Layer 6 of a small transformer language model trained on English Wikipedia (13 layers, counted from 0, width 96). Numbers have three digits each and are written without spaces.
A neuron's activation on a vector x is SiLU(gate . x + bias) times (in . x + bias), where the dot is the dot product.

Input weights of the MLP neurons that the questions are about. A number n stands for (n - 500) times 0.0012.
n0 gate (bias -0.177): 710427351511611828172279542587477242586588440702762631393450622580519463493620674504254332549443460432537515500554467466606453301354489472473431411434640362500470561458552587682537463592532470624564392540595570493369279358565656575523550726302504496444277416448512449711379480733609664287
n4 gate (bias -0.188): 555389262298548522589550462444373463224480557707466437658453556138293243443587571421548516463587424595444557288534512553755582561435324527397480476388683496373480333438768485584406764775633549512406311677130568496362579459567713443467233421588688318500484600440462472578517204583344528442
n8 gate (bias -0.322): 354415539321614896574669405383481357469482606527311557562221596541303370560648312873582537593227464664436491380676450319550722194468765721336531381604704733379757515500486638667458514418553430315472328388455514315491209338428491505789451347432437411430537342376747468402200671387467670882
n11 gate (bias 0.130): 495454379312583476481429435476548408553667766462549543469399533470480408369428497613421561506608555379668464575583486522475382481441377445359419481593391450634481557368373417382594287437532472311311408564451525514403475492573527436559396541405546323614318587490526530461494544383629450452
n20 gate (bias 0.019): 597343432391521513588512486400429576331329412518583525556424346357351335466457408583404549445618455642488375479425533586620345393433506586336494551470433431558412385463722571431722470739635540454607651420658581533506602460616571580512541313455309441512597449401594419405451400637359530382
n31 gate (bias 0.014): 683568285420729586361493630628526573788652500439496500376412740453414717588709443318331628515612529522533504468519385441658645570515382569545286489428634474448340540459441534629676529630461478474390640525313677332669534478329475533463288568381450556876511464551500421604705488403308511421
n35 gate (bias -0.107): 615530509565589536614361581490544478527403466427273570548319589842484413552462482518524457566513549550491565604449452484369449522522609599240425705326286653363561564381556500567392326570572625466481692569621561407531500704569623537447551455433485384674555430503557655497415444364565475358
n42 gate (bias -0.070): 371425371391599353813520591610650445562615574446470640553488442405240354491589513648529503631592621457449313416423598438589419448604604430520440545583385433477619342359529609333254316354628445529283587484579446686435431646626434454497512509592538562458568380584427630578556654639399523431
n65 gate (bias -0.050): 490484654522453625539509490393554413613467536717544578474613589335557452640470426413343671568580690534461531589387278571332497497610390355497481414354481424514481488486466461526413431671546534419514488408522583350455566461456568588424416388409448460472489475490532618588560533801528581632
n66 gate (bias -0.151): 741356349570463543408523400347455482768191640514597515595574547731199481654428374647358496575553721384463459546534598403511504496429615330245565635616638507474518512511500500561518504620625332522704233543598475493175594352518554429370422446514438605559390323723546652328556469612418511477
n93 gate (bias -0.366): 485714566471471597446610457553567430544239413955543500691401541565804255565459444492382740366547390353500272388765293362614524575512533613660359492524583619592739487609326608552670255675512584654467196408261480694674627608669460542554564314362370559554475666327440492425618671508437632648
n96 gate (bias -0.118): 382575393504557500538457400423585312353568588538705228327272458474613385532329560631425397360296244706690531537571286504718467223527431496570575523474636686496675363492508690595677285511585349446404750697447504541331566538381600546415637575440609695620695492472646459772582605485531661437
n99 gate (bias -0.230): 382516416377560379426520481163375423724418527562433589431439666621469446522494643507790540327247563371533621587541411547260397564567487349340624586530407503527420427527590453479500309326523466500547531597556530497831418480467588433493484654474549629301390549388552690598711535513480553558
n108 gate (bias -0.286): 509413509460457514510557654518363348528370530510587507378624680565645437620638252313422523266561529527349358455428532390393567507587400568473506552448348527686310285487480531644368663649494707308430674516558497503483689364632503483754395523477480403567381484300534403456355437665397550473
n117 gate (bias 0.013): 590333267534517584390458497464736586454432514443630514535507575581514472494524457554341599479430328364428369414507439479513325352421244684531366612429678404687398526608366439514665507338480354328565528447722490597424395565453513576594181309520638465739681574526553604528640329352413483616
n137 gate (bias -0.212): 559529445620558637535713519643420429407477664344556443382588451471446462418592603403659294435575540625564418477354586521702322668609538348494294448555511450651576334431427431460432555488602530468370640580497346474515380385474460530429574514425410378394400422470379465568366307506441474587
n146 gate (bias 0.228): 362544520476643411680512503386500509417538569535393716488365405359494638425495418605382617409595450533613575497587450427521471647548346323445512521653586419443455474363356718674380583506558600575350426477433370374497549452561628376397361608512621394476375341508401459421518456661503673350
n147 gate (bias -0.359): 491642460509467530401563390385162590477128585616663680650690206597130358574252716477449674586775375462556675555636606362421405424453652500328528299584536768096537336567293773505760500514468514282363641664514705528415389746541363552571432615435639409742486639539272407490232769435681575784
n148 gate (bias -0.203): 588519696450442446562576427339413516452615263580345412652676477473183352601476462420377796670405473219674578541520431614531665199520547427125390670393481546590318314381411300411539554657470425527668343349378454561496484477678666441453331569408523516476500412504480657638583870614563593440
n150 gate (bias -0.001): 514614544444513340298548541450596544648447333630732435552533575327449437515584460445413424411516342426685509400477379592392403557456357539513610644311509665497387695628327412474551637664424538582304366427466494614639407446343515430618494343500636513611648568582445404407478593364567352619
n196 gate (bias -0.153): 575482486451411490580726520507649460565567586666574462668610552636582596583420467431312558434431646375659531527678313491485577540624516483487500531339414561478567731678411491532321536488717618435416698566358348524531544247494470453428518711452315472453408485466421530531616555500562632368
n199 gate (bias 0.025): 488500371349290529598619399509593636544471554543497603625477581455563454603500395629615633426506383461336565510578399519465641563342456434434603554412406549530543553588489442421511473540626415467503534327558674405497506446286379555566437662468535530505662399548486463648613431421424635508
n200 gate (bias -0.272): 276313364495718384623416568723546665316590664680601481599500663572737340377313402482460372398318397528396843509533437449307390344399500732519331432505689673353382158291454491495436860244482689243670339549607495478335467422282434601518345572276266602679550401216331536556681611205316318430
n204 gate (bias -0.087): 562629468561412623452420532258541473533477602553654651552363500430403548396497599354513649514302483593429442438416440452470389520695514590538265530617686488469277574628683595345517537403362576520360458303513671533701788275464526764606369480607620507479639350566409510624503575317503330552
n209 gate (bias -0.385): 664633594219412602460570583547459669712583645702593579384562731516426286586686598563623669365200472459364685488475433634753399694391459455578281384448477761249696565402391447692706298575504492613573258710563297469677603565559520443589519461579528545358700401511546291569668543469614677504
n210 gate (bias -0.203): 454542402088240508340344558500674594369546570504533142408759527496623343627403500500469633286512223528496414451359623524692398320492366720671382484346350637732554674500613533605535481657451670622531480511313512614441560418451568323476587573473792345594531511689492408294484595496441543464
n221 gate (bias -0.170): 539545549418454437421217220378523408421429513383486324557386546513500639540348490378422437350493344567480411649629403563704297440364361540483510516558693503580575514543437380497602461354564374560530486366284429574635560609445586450630506523445500356527552545613297765537644639300626609419
n234 gate (bias -0.396): 603423454455594596383631588396618368641519406481560601426471406500365527504487404478355647603627467277477439183762541313608620371382508642331357549303544772603372270653394387347602388571580527659690418365415355423466442545599269553351431101441556408527372515472586396473462716470336368461
n235 gate (bias -0.272): 468285484632412552469261587444496341441700416721352309659415771643563345488736345435530460410324578329675469223372634478721436300576322479653410452452525389344452107487271636257575439509679687544416322355292269302345725651534607487295824401543609406313509487562427361442805645496389324401
n244 gate (bias -0.095): 472439383418465454445464354342626433526411313197488548311568469573472284485552523530358543548500265568539590443383377670550549359335394559651318457508511574559582432218348383476950419481678650371480443731462446576743608496321724472563606336492658286299527699427601515504464657416669469188
n245 gate (bias -0.383): 340373559492671656575119437682432685568661567426262500754520346401573273360604524353261408632316632466587273318634586195368508369310660382325488471360468458420546414411546339609311500364524525412197621273381401574370547798480459585462411578858418726576604488477500607649607620598546429560
n0 in (bias 0.008): 569356602470820556652527514524538720319642549615428570640584466474515401665706592699631606554643459569568504610602448251437365454462355561542493444436485486405605410488545716445515366560533469546321476739801668526360388390740353557515423515463772519462700448349399277619353219322596633465
n4 in (bias -0.041): 510623555644426606708473542488661485557361459336551916443339559435315615431579309551558452462580621606522511676396697654205529373549455388474514581701493523608489279632467712696615416413414511459519684417340379591652352530652529459552547446180464413481367595376580442586372641623710622439
n8 in (bias -0.292): 213188370492582696488538588504525311649492525556414382795607557798412529557606308588569672413445561529146389373593383102435330504587698512592600443383508378430333509392258492611541407460643512525793364432247613392447504442412544177558575372601492371355680536538492290537354600468442500521
n11 in (bias -0.177): 645516434401548609401556299490471388543573634610658447401589586478500433530372416541535494328461320406459346565755277555673451330632381687620419544727512711526319500581439374497632683591392419600371679528478544588452497564647509594409410547503594399519506610429596443451464442450523682474
n20 in (bias 0.194): 521594615584664438426513560308405481550599435303612673437438545760362506419471591481436313562407274497664519662376646438564584455366555463546456815481444465308458718461636485369494535583609575610435416394665637481562526351538691637559356494659564447686529563434473446471487442459588445394
n31 in (bias -0.060): 467290385317571572464247347742512680599386636347466718615435686551419408804735500305626520528578602622381604650657504560688669408500448305455364508783492356363317647411492268537784461626211536532312550434449571594392492644519632472609419406351590463468528457596430567549748521539693636439
n35 in (bias 0.171): 451472416532443359378522497454551435438486658599255537548566582860438410503500626686567558394467298482507424556589447496344465511540504463365608518440358413417496746080342339575684394574764456254449675497430528349450518619518392293358510563475511368482260384393430571606562215528522453500
n42 in (bias -0.096): 457557519650354221702486410580822397405480456470539753475543490557221682500406540473591599476472628521595370619617406673510338404820665461497470286439503395321588430597500647486425358470381597545565585430584675427675490586583417472528503557520433424462606362490444272514350467517376579531
n65 in (bias 0.005): 633553482697418727589490557541571443390525370647614628618540569422581590737352373360368707358588462438604640482526497671390525596529359419526512475500344466609354566659707533573545736459448387462356602596600465572672623580631497481259463463506491610494446372444451441464620480413516443357
n66 in (bias -0.106): 435452549354461587402593497358530536622387572500760520647456565762500552667605487567384389626550535686484660686449762345593487444487628742623570542471622432332513422490689588639539519516522477579572382611391474637379480418548411339546475452410317401723454481448554574391606383471388340613
n93 in (bias 0.103): 379450551387356537500476551600302422406427441681755589589492648800436693398559496603284504579644604456313598201642508381431764472488397507576511504442410546650375368528523669581622454565477607638425687747366755795457388567427454437714538581419673404267285481616254542401313616308591563528
n96 in (bias -0.028): 511439310676219517374460339558282461481368539828599274355670562385588287405497363496589355484600353684551693455601642524674534693484543186576435523748511624615594402309590430634642550365485595465567626549392655324449552437362492563599667542400573660350578565464290566786556384730413602552
n99 in (bias 0.093): 416407486290405339585372503414291326373478636427508359466365544449466337548470511363446500493409649387463474607523594548569400608623619490339389262384496580522537780496430352286578358554746265326255469575370511399552500419453582407418682486681522410366452221462557790575436851478638629492
n108 in (bias 0.182): 384688430542471660385416616382467464444442546648380453450380432304423405476532506468358582556299561457617425329415580573487500398573507515570758435571572429424370635517598479449602310378554407467470619713433797308497336533545599298679326615571403563602428667418554375646380382558454539483
n117 in (bias 0.038): 269541588451275585392607389315560427580490483500339435382507555360393486477379391398328503670557607479497353719605445585418517665570574500362632687696413365518545352305531546649566579593621341549525572612476521364399660388561591542123466445500582461335375349506500493327539666432405748375
n137 in (bias -0.140): 492532651575676500416485567554479362457574655582406435346451598418415632467639421383606395488436529625610527535469576515509448584388518432512258473388572675615503516625365419488593594456552391671395574512262538415509283482433520394639517339494568445497485521522485482445226250617382485537
n146 in (bias -0.028): 444427597410571359662636418500533490454481377570449623460569452513302503374612639462535487526586510586609438462724490480478438555418520570595500503615500564369429504553484733755429478621635641565549731632525500421445579695532487608477506636777656270229442681560387529487513390592745578414
n147 in (bias -0.236): 465512389474390518329731524622288573574390385437742456395475475730439466607253695159756709422491563652581740550434332660492315294440668496726620572475356519504360245548355672460620685450554664629337553500421774433586635483775347578509463421542403400659547487433223441595209667425642581849
n148 in (bias -0.087): 402417459393489500593220521697399711645438530241438553454568478718500463411474406601464437432636376579261493607358536410657418749485459347579547717401489553332588721624411542477530372231518522515411442507424559728622534652294230496418314496547456436496651278469523453290722676511691544595
n150 in (bias 0.205): 450646702566536648375496377726526522451569471514550345489637413504511614691516668554576570407425482403587540603242604574291465706441190407552468642417602510397416544582364476546430706687426307526309322578543352507548481445464361419785482486306677511500580745609409529403530713360726280624
n196 in (bias 0.113): 461638672520402633536480497465423444437572520292528283486462582594554702549444449490597516470520380540719450452585500553656595503510404556681763425458525423364818489661507682414447393604541463377507544433810682632583527391352618467490446545643386701606553471491731448473503385545626418500
n199 in (bias -0.272): 359349587298380569634489384555528445526347479436518482472613299578507334657675282584398462566542547374250331683482557371541616400476354549472704531412603348646497560528555490496465805547557556618293404423692724446541630610520567382493597702530490535327421537628504409535672438530688479468
n200 in (bias -0.167): 430704392632457477539548584768708406377694624172576416518381827273740375389675454567555474556373542509577676388279517431508673212474569625448421547483697569513560384500440560571586850424574504410534216537420242358496779577379500539522467617336386609444398433599240521409892591291379226434
n204 in (bias -0.082): 458408473409620566510393408347566418469713601651589520641616685545367480412448538293619641656537452540425408686155606444471421566444296309706436429568648417464510486573608595534356564439468338490352304478628548573546577382529567563744453455455613503464585481354419564444573465538596435286
n209 in (bias -0.158): 748389618580316326593599543580662344564392437814513461647379342694487631758500504459351252368414682402333576662357525424339500263483398540487557417475686716513324514457399465679416575603569326487665404439442658414416346555623830678772167521529628504411714220727552649398577598570564559573
n210 in (bias -0.151): 391350432504554541612465717738680523663401735417565194559645454564614775493758613455375353469607492598534504496380356512382533492543488580747583531397474451523508676531504366372457527527549527535663508597330511658670654384775631219336515387458549527554377394679814257480280480387667631543
n221 in (bias 0.048): 377518609444410169372757781460466526529678384415397426481695575699538594524359339507378481473531548400507406540807482523507446356428489617454742773522435456633653288554357296461462270485387580474349484533496522478319427398397580682230453419548615435508515378566593378401580611371614196562
n234 in (bias 0.295): 196490363609483522473339513413258312267476507345464475630510524383291301649555413617483555517566652538588599474532661348470625610386448365538587588672559429717405359639353529745586466571497545249672507666356385503469629400613546479324364574497503570545364466525475493510493391567438517399
n235 in (bias 0.013): 472693496299666641310551272205558652533384492369408531363427666489644496433500552467597587600671358616836374570465369527246346554757611636488444455523577620650492331372458432812595444463533519424255287692470440507508465660556459500692507653605620604504439638567355294631423560329523629453
n244 in (bias 0.017): 632530368504473516638672275524485366438255447549375504563474424808399419703534411541564661570633489543466404448520530349579743354612396496737708466613526497396606355535427536341335387391666674408373468359496349235768555473351500485805408552290534710550527530543315553260337557433670389402
n245 in (bias 0.138): 517567539381469467384205468259469600581352623697532536611433576421170705371466646553276442531539689527550596519412500469693207601434484377535661320656308441682236617609473550384272595439195519701349468493421637402504684596290638387481541530440655500488488508550492553644547268504314415528

Each question shows a token from some text and the vector x that enters the MLP there. A number n stands for (n - 500) times 0.0046.

" a": 564448483522578486542478440486599514558491938479511457432492634522509403617508364533312503409576434442533763503451448362612525423339573546595614536497405560467621528278477449529454518584506515407502562411408578544347536454514633506404437716358477566497507216570475581486570464483346680504
Which of these neurons fires most? n200

" however": 383445551494392585544517481607602487483421625510460597533641591466614595768563603371418547467538426551419387409483552398507476581479500410644695272516608606652550551572542658618611438527385588597510489847600530582312464391578458482425599441599524650535360440423294434664378437456397732695
The most active neuron and its activation: n93, at about 1

"Critic": 617514533430316364540451358581651521387590420460441579501543437469556595574620475597416491537530458419613486528583433364537706543549723175645582790565447473485521615432409561385345502622456338433527516411375500568478427346542558405746656578357572382451451645605604528382490351379465572589
The most active neuron and its activation: n147, at about 0.45

" apparent": 474485601491549526397604282611642668517521606462390569461561494319622635797346558360443634402456592603572542520522557375607556534471482461703753412313604548688565486437514592548548464552584562593356385566779515550219560371463501639488562521447356534537445327485499529578398523445505562452
Which of these neurons fires most? n196

" who": 605392238432433512396355319365486472641480733498519522562631370424556520613505439507406524398376549428458270636602550455512427490321572260629584392374548524518409533542434470631599418502530504584385355484477482550361623408447462448443561475481416761518298354460426391686648621679374539470
Which of these neurons fires most? n245

" age": 472504387436604574346484449430605605496456745341505677392540566438476668525391497450521536452283465494386328471487619439491607562486576541745510556335644658494640415502309427410566398489534471445409631504322396335526473483521679622561650496356450564469581324602337482555379591500537483484
Which of these neurons fires most? n244

"field": 436616582499387381445623431455523628448502621355473536557536492474479464413179426464633269410357385591515304711471551364533521552497510471673536512635370399618558395483500213533465496437598457488424227396499514571564282331347533554461563456399465520533528414564277432450424339550717419441
The most active neuron and its activation: n221, at about 1.1

" the": 455324253444544548505389475615580506539456838396394522553428418496494424540491453469706519430576422603529553626524629338508539448537448542777500684413420627484536492523403227540464520626490527478488496461503462521555433389531458423333518659321446515561492315596472315433587425683567503457
The most active neuron and its activation: n210, at about 1.6

"A": 570461515464492573483489472611596608248540746417450533475462581623437572492296421493622366500563647462556604527304552470458615510705542406681530680660760399592677523569437382418522500625383390509638683634387521465386622500441566488454385431430539496618344550403378705504616439627570554532
The two highest activations, in order: n8, n66

" UK": 849635429272424473546585437511366533439513635406430571574424525605423513628532555627511531389451426528618343671382612399572477470473599475694568746279696514717696562358212346577576477425352386555497444489465463496542494428520582546530463407351653409490487451530413520363626491616503407543
Which of these neurons fires most? n221

" some": 431522415513596548455464457574487484567589798453569571599803587434464508759540586467274541698505373658445567604602606342634399502383667503627675489346423697619530555423487521596632508432521580476564464605606377513411424435515443517381591570517477528508523333587351452595412405576351689623
The two highest activations, in order: n0, n66

"ro": 444450582364508429504483284598469743430745539514362525360397545690345494517270403527372505227444476438587528422589468571672371457274557342562481462457560455400616669400466499417566413585759591568578536517438232524420443466659679387505535735529367543478573487410508512477451579510279408639
Which of these neurons fires most? n196

"bb": 420305605609562539437611354513346412387642458641596438473352430308508455492414527382553369366481365485574373414375452481515557564611464531620568420646239512619360402362505717522683393443608485539420454550538497589351403491619369370688417615374592552432350541433560464460395527547171539385
The most active neuron and its activation: n108, at about 1.1

" ": 587509398554534467409480436526538613623575760518446491431496548658487565538562491433519462331454462612441596580482552702683372576423605507497523369299490252553622466475355419521450472590468454504407528374541506561453358425476947411612444516404638527445523352517261550441415584555452483560
Which of these neurons fires most? n137

"4": 551418526478474550554631365584452489585515476376351575603277468536574668643526515457418444261461409571424540521485568471368702653744527470679416448442610483478509546523495458582399438610516548671404267678406694482544413485377435644535569372564275512633477344588270401577591439679429321484
Which of these neurons fires most? n31

" voted": 624527519572443534508427375618488675553597581498634626548355732512545586618537409417610471604462545493516581677510645426578670572475437483747568621324722387512715503513402505416574586602514499407435418534606431491378531357670388638581445601435465705228491365498458555495575488328426553394
Which of these neurons fires most? n200

"ling": 417430544490594509348350529419461493487557747519528694599438467324529529514242591373524604442328467502404457577505397297377532517576553354667372468550410453587444358575557460447581453470674468454335254442505742440561434450497547627491554387492293641467401356745388322447462425365670488481
Which of these neurons fires most? n204

"'": 293407257561366458572385571452538495380639496573713701539470595350495374548799591622474469498560517473528421421329404571474639454706535179618523382469414440580405576375367447482383430551470554436573504669394579539565583392694559522577639555473494662381673519594438510709604661705470477552
The two highest activations, in order: n42, n96

" following": 477364425453416395382563399543607571419527631384385650351559374521221542679555480492377550454675542657445520514505564313631578492372490539661653548455565640602710681508302432638553515708451519520526469580499305465330543475600397504492618438345651504516440416453388373324509603560374497439
Which of these neurons fires most? n234

"9": 604455601416461523484218363298444473560664418447491526398500429589550566568386561603433574324511396438570567436513552599510605504532525352561523600301219453509539597449403534576544388512469454522711509597596592441508481647643477626747446497362319592469627402535426342280696728767437428522
Which of these neurons fires most? n148

" for": 546266333534410473416587471507585609618457729501497398510380353500406495714648532454525587493433305639354514567407659497458621575480444372715535592441417716624540543406533381552614572567431523442471659585517371467271486444423482440428498577389520696530677505430412477486537527307296651566
The three highest activations, in order: n96, n31, n210

"nd": 615476578467630656473302455504233598307536519405500577562376442681451574368291536429515443417447436513593627591614421438619562552639533486587347631215589528541555547427224525621423441544624529500514407567538603396415460449618434382503556411508496605503454162528298496414532509661455440329
The two highest activations, in order: n35, n0

"7": 515339503248439479575496164485353534543657352346346472537383430617635687423343513453487567380487361575617652467496616554412579546660639479554346714356381558598476543391354542594474373581551523637548352558545385532361346527404414479532503533359392456526578342439375409562613611523511369449
The most active neuron and its activation: n148, at about 0.76

" S": 523573327585523448490559517458551436313523691344389541353494558484560535496653632539452570459452491495448555552434588587341378457415599431412505694380628336418641616358384211527469507448586456493409472332507718589677482595501579524343304355455513628338555444544205524345308575677451362509
Which of these neurons fires most? n35

"1": 648351459342491512518415330534504569462563502387415567440387504529629681495609501459590584308427415520509566526345811595462480493601602289596362638245488700517516604493267461443536480629505473578626273567410453583478428467396409431609599344515314497471584301444293378646441681598462444473
Which of these neurons fires most? n150

" commercial": 719545632463618486589475382618633500444644749501334688440439523357507556562643445635525573469471446584508305570491271467494477582462561372765692558473505674633459512342438566525520511595573388371451497522493563409331549334472562533584461630437422358513524479643385439350368578497505455490
Which of these neurons fires most? n146

"gam": 539450673430539488515456313487418681365751496428525534388359530687527530742383497487550450325467435413459317432589458338694455479392578396616607435586408462255614562495365634491539354483688667435450560516467386562421513351549596382552310561461608389459317534555221405501515494324510387422
The most active neuron and its activation: n146, at about 0.96

" an": 643670583528509551481495474577545625529486798474612523623535744573612427559454401645287517504531346551471731525492609379572576409238507601579533553440369586571517512298336384670461514481530395273441613536377393514335470441464455421490528741506461499501417270601498460487573510418412584573
The most active neuron and its activation: n200, at about 2.6

"ra": 349424403479367755555603531535479668489439629664416524456458388401598358506242358409307675385571549469560319445270369415222599521519689444481472429627409316685575338585564387383588518533568442445524463479643733399543471518518569494448535474480278537566428486392567443581478308558416516435
Which of these neurons fires most? n65

"é": 241495654346494361481347428507441452369575715447486658564566737542501533424269453576504500519447620406597528555514431573395490451656569406468400517504319276316513535619552146396441399534752561469368567558455427555607554564689660514544483740454374479542534576335568557479424551317500482545
The two highest activations, in order: n99, n35

" into": 386435383620455418470399515408503521487371841571594503609611420382581569567495534261581505384455326587472617395516658387467643503582483510739582621431505644566630598545502405527511473533596524382360522443450609463351502428574451591409491688561325734424511451700404516485470612431591387532
The most active neuron and its activation: n96, at about 0.53

" In": 541536420562460528460388536465569433477432734632427538628594505494435473658685530456304590481669321432509455462419567513521621618405336481793518509414438501538602541506452490465521506653444455410520626591406360523338418416344501385547570590437589714461675396663370487388401598459283370648
Which of these neurons fires most? n150

"mu": 563564564410585377325505468576383807359761388435498444481532441561426502463484481550432623341576447387459467503549493452697446440309625396555582520617407353391642637535363613420526460511652605611359544451530291612413520425662665707529383509441649466454439568610566363539363745379413431494
Which of these neurons fires most? n147

" advance": 517390393588634448347641275475537666659583577319543552556326616548643563459441502476554526202580566571589460631548366395484676679464418461642587541416645645548584504498377442336601574454640419367447337500536614458311446395685465502348465498359352476459303490777483521457454591577412479501
Which of these neurons fires most? n245

" pursu": 532342580485545459387614480517659684446660443323518518619361702384594573478607510359395495363512411618519499632516345419534520539153420412681693491331497682629521465433384362431605588529629512349303567653547465480475536556613446564290480586472465511424525476579561503340426616460288487549
Which of these neurons fires most? n200

" Tho": 371412407565467598470421582683504175439647568527447554581665399681567549794710534458364552508468381343587484454538517368542483610292700366579588376381370327481599499372399451455502548487456572559495656628558517700534539501610541367394450467476669626435505357474454628725397496623442593621
The most active neuron and its activation: n0, at about 1.2

"0": 622399394482452643404348556479427562383719644435540599429422503569521626597625416667452491294577558533449489529541455550698506520507568392557538545467391482536594536477405573691451490484467405455761580643540669295536576636659600517671383425371436723418607418496473407266570758664498476413
Which of these neurons fires most? n209

"\n": 596494543489581552518375502538472562482312698613687599447444612498502458684619663461515387347802421318606423507592586612497531430406521464687595428719556449564515538483371533577403426609546441512561518515601310318531628496501656419553358460389457635454353714462376518380465574505375503604
Which of these neurons fires most? n148

" Regional": 545499586345500415630473549515520621250415635547451715476536563483553552599442300570523550426506504578489464443665334573322665506750607314627646512391370420431500619305443502579496569661651425425473522491634620385385459401465543618354513610387443479479544505506480525449612465632711323349
Which of these neurons fires most? n65

" du": 414445536516349400397404474500645541421653618338436372498544468312522551563401395376517545474246538580469435518754416375628505408427485645655534271308408467567597488541567405494517399627658570524382678476517516518517680333786612366342393687491436458497508373271394443570366490572376456491
The two highest activations, in order: n196, n210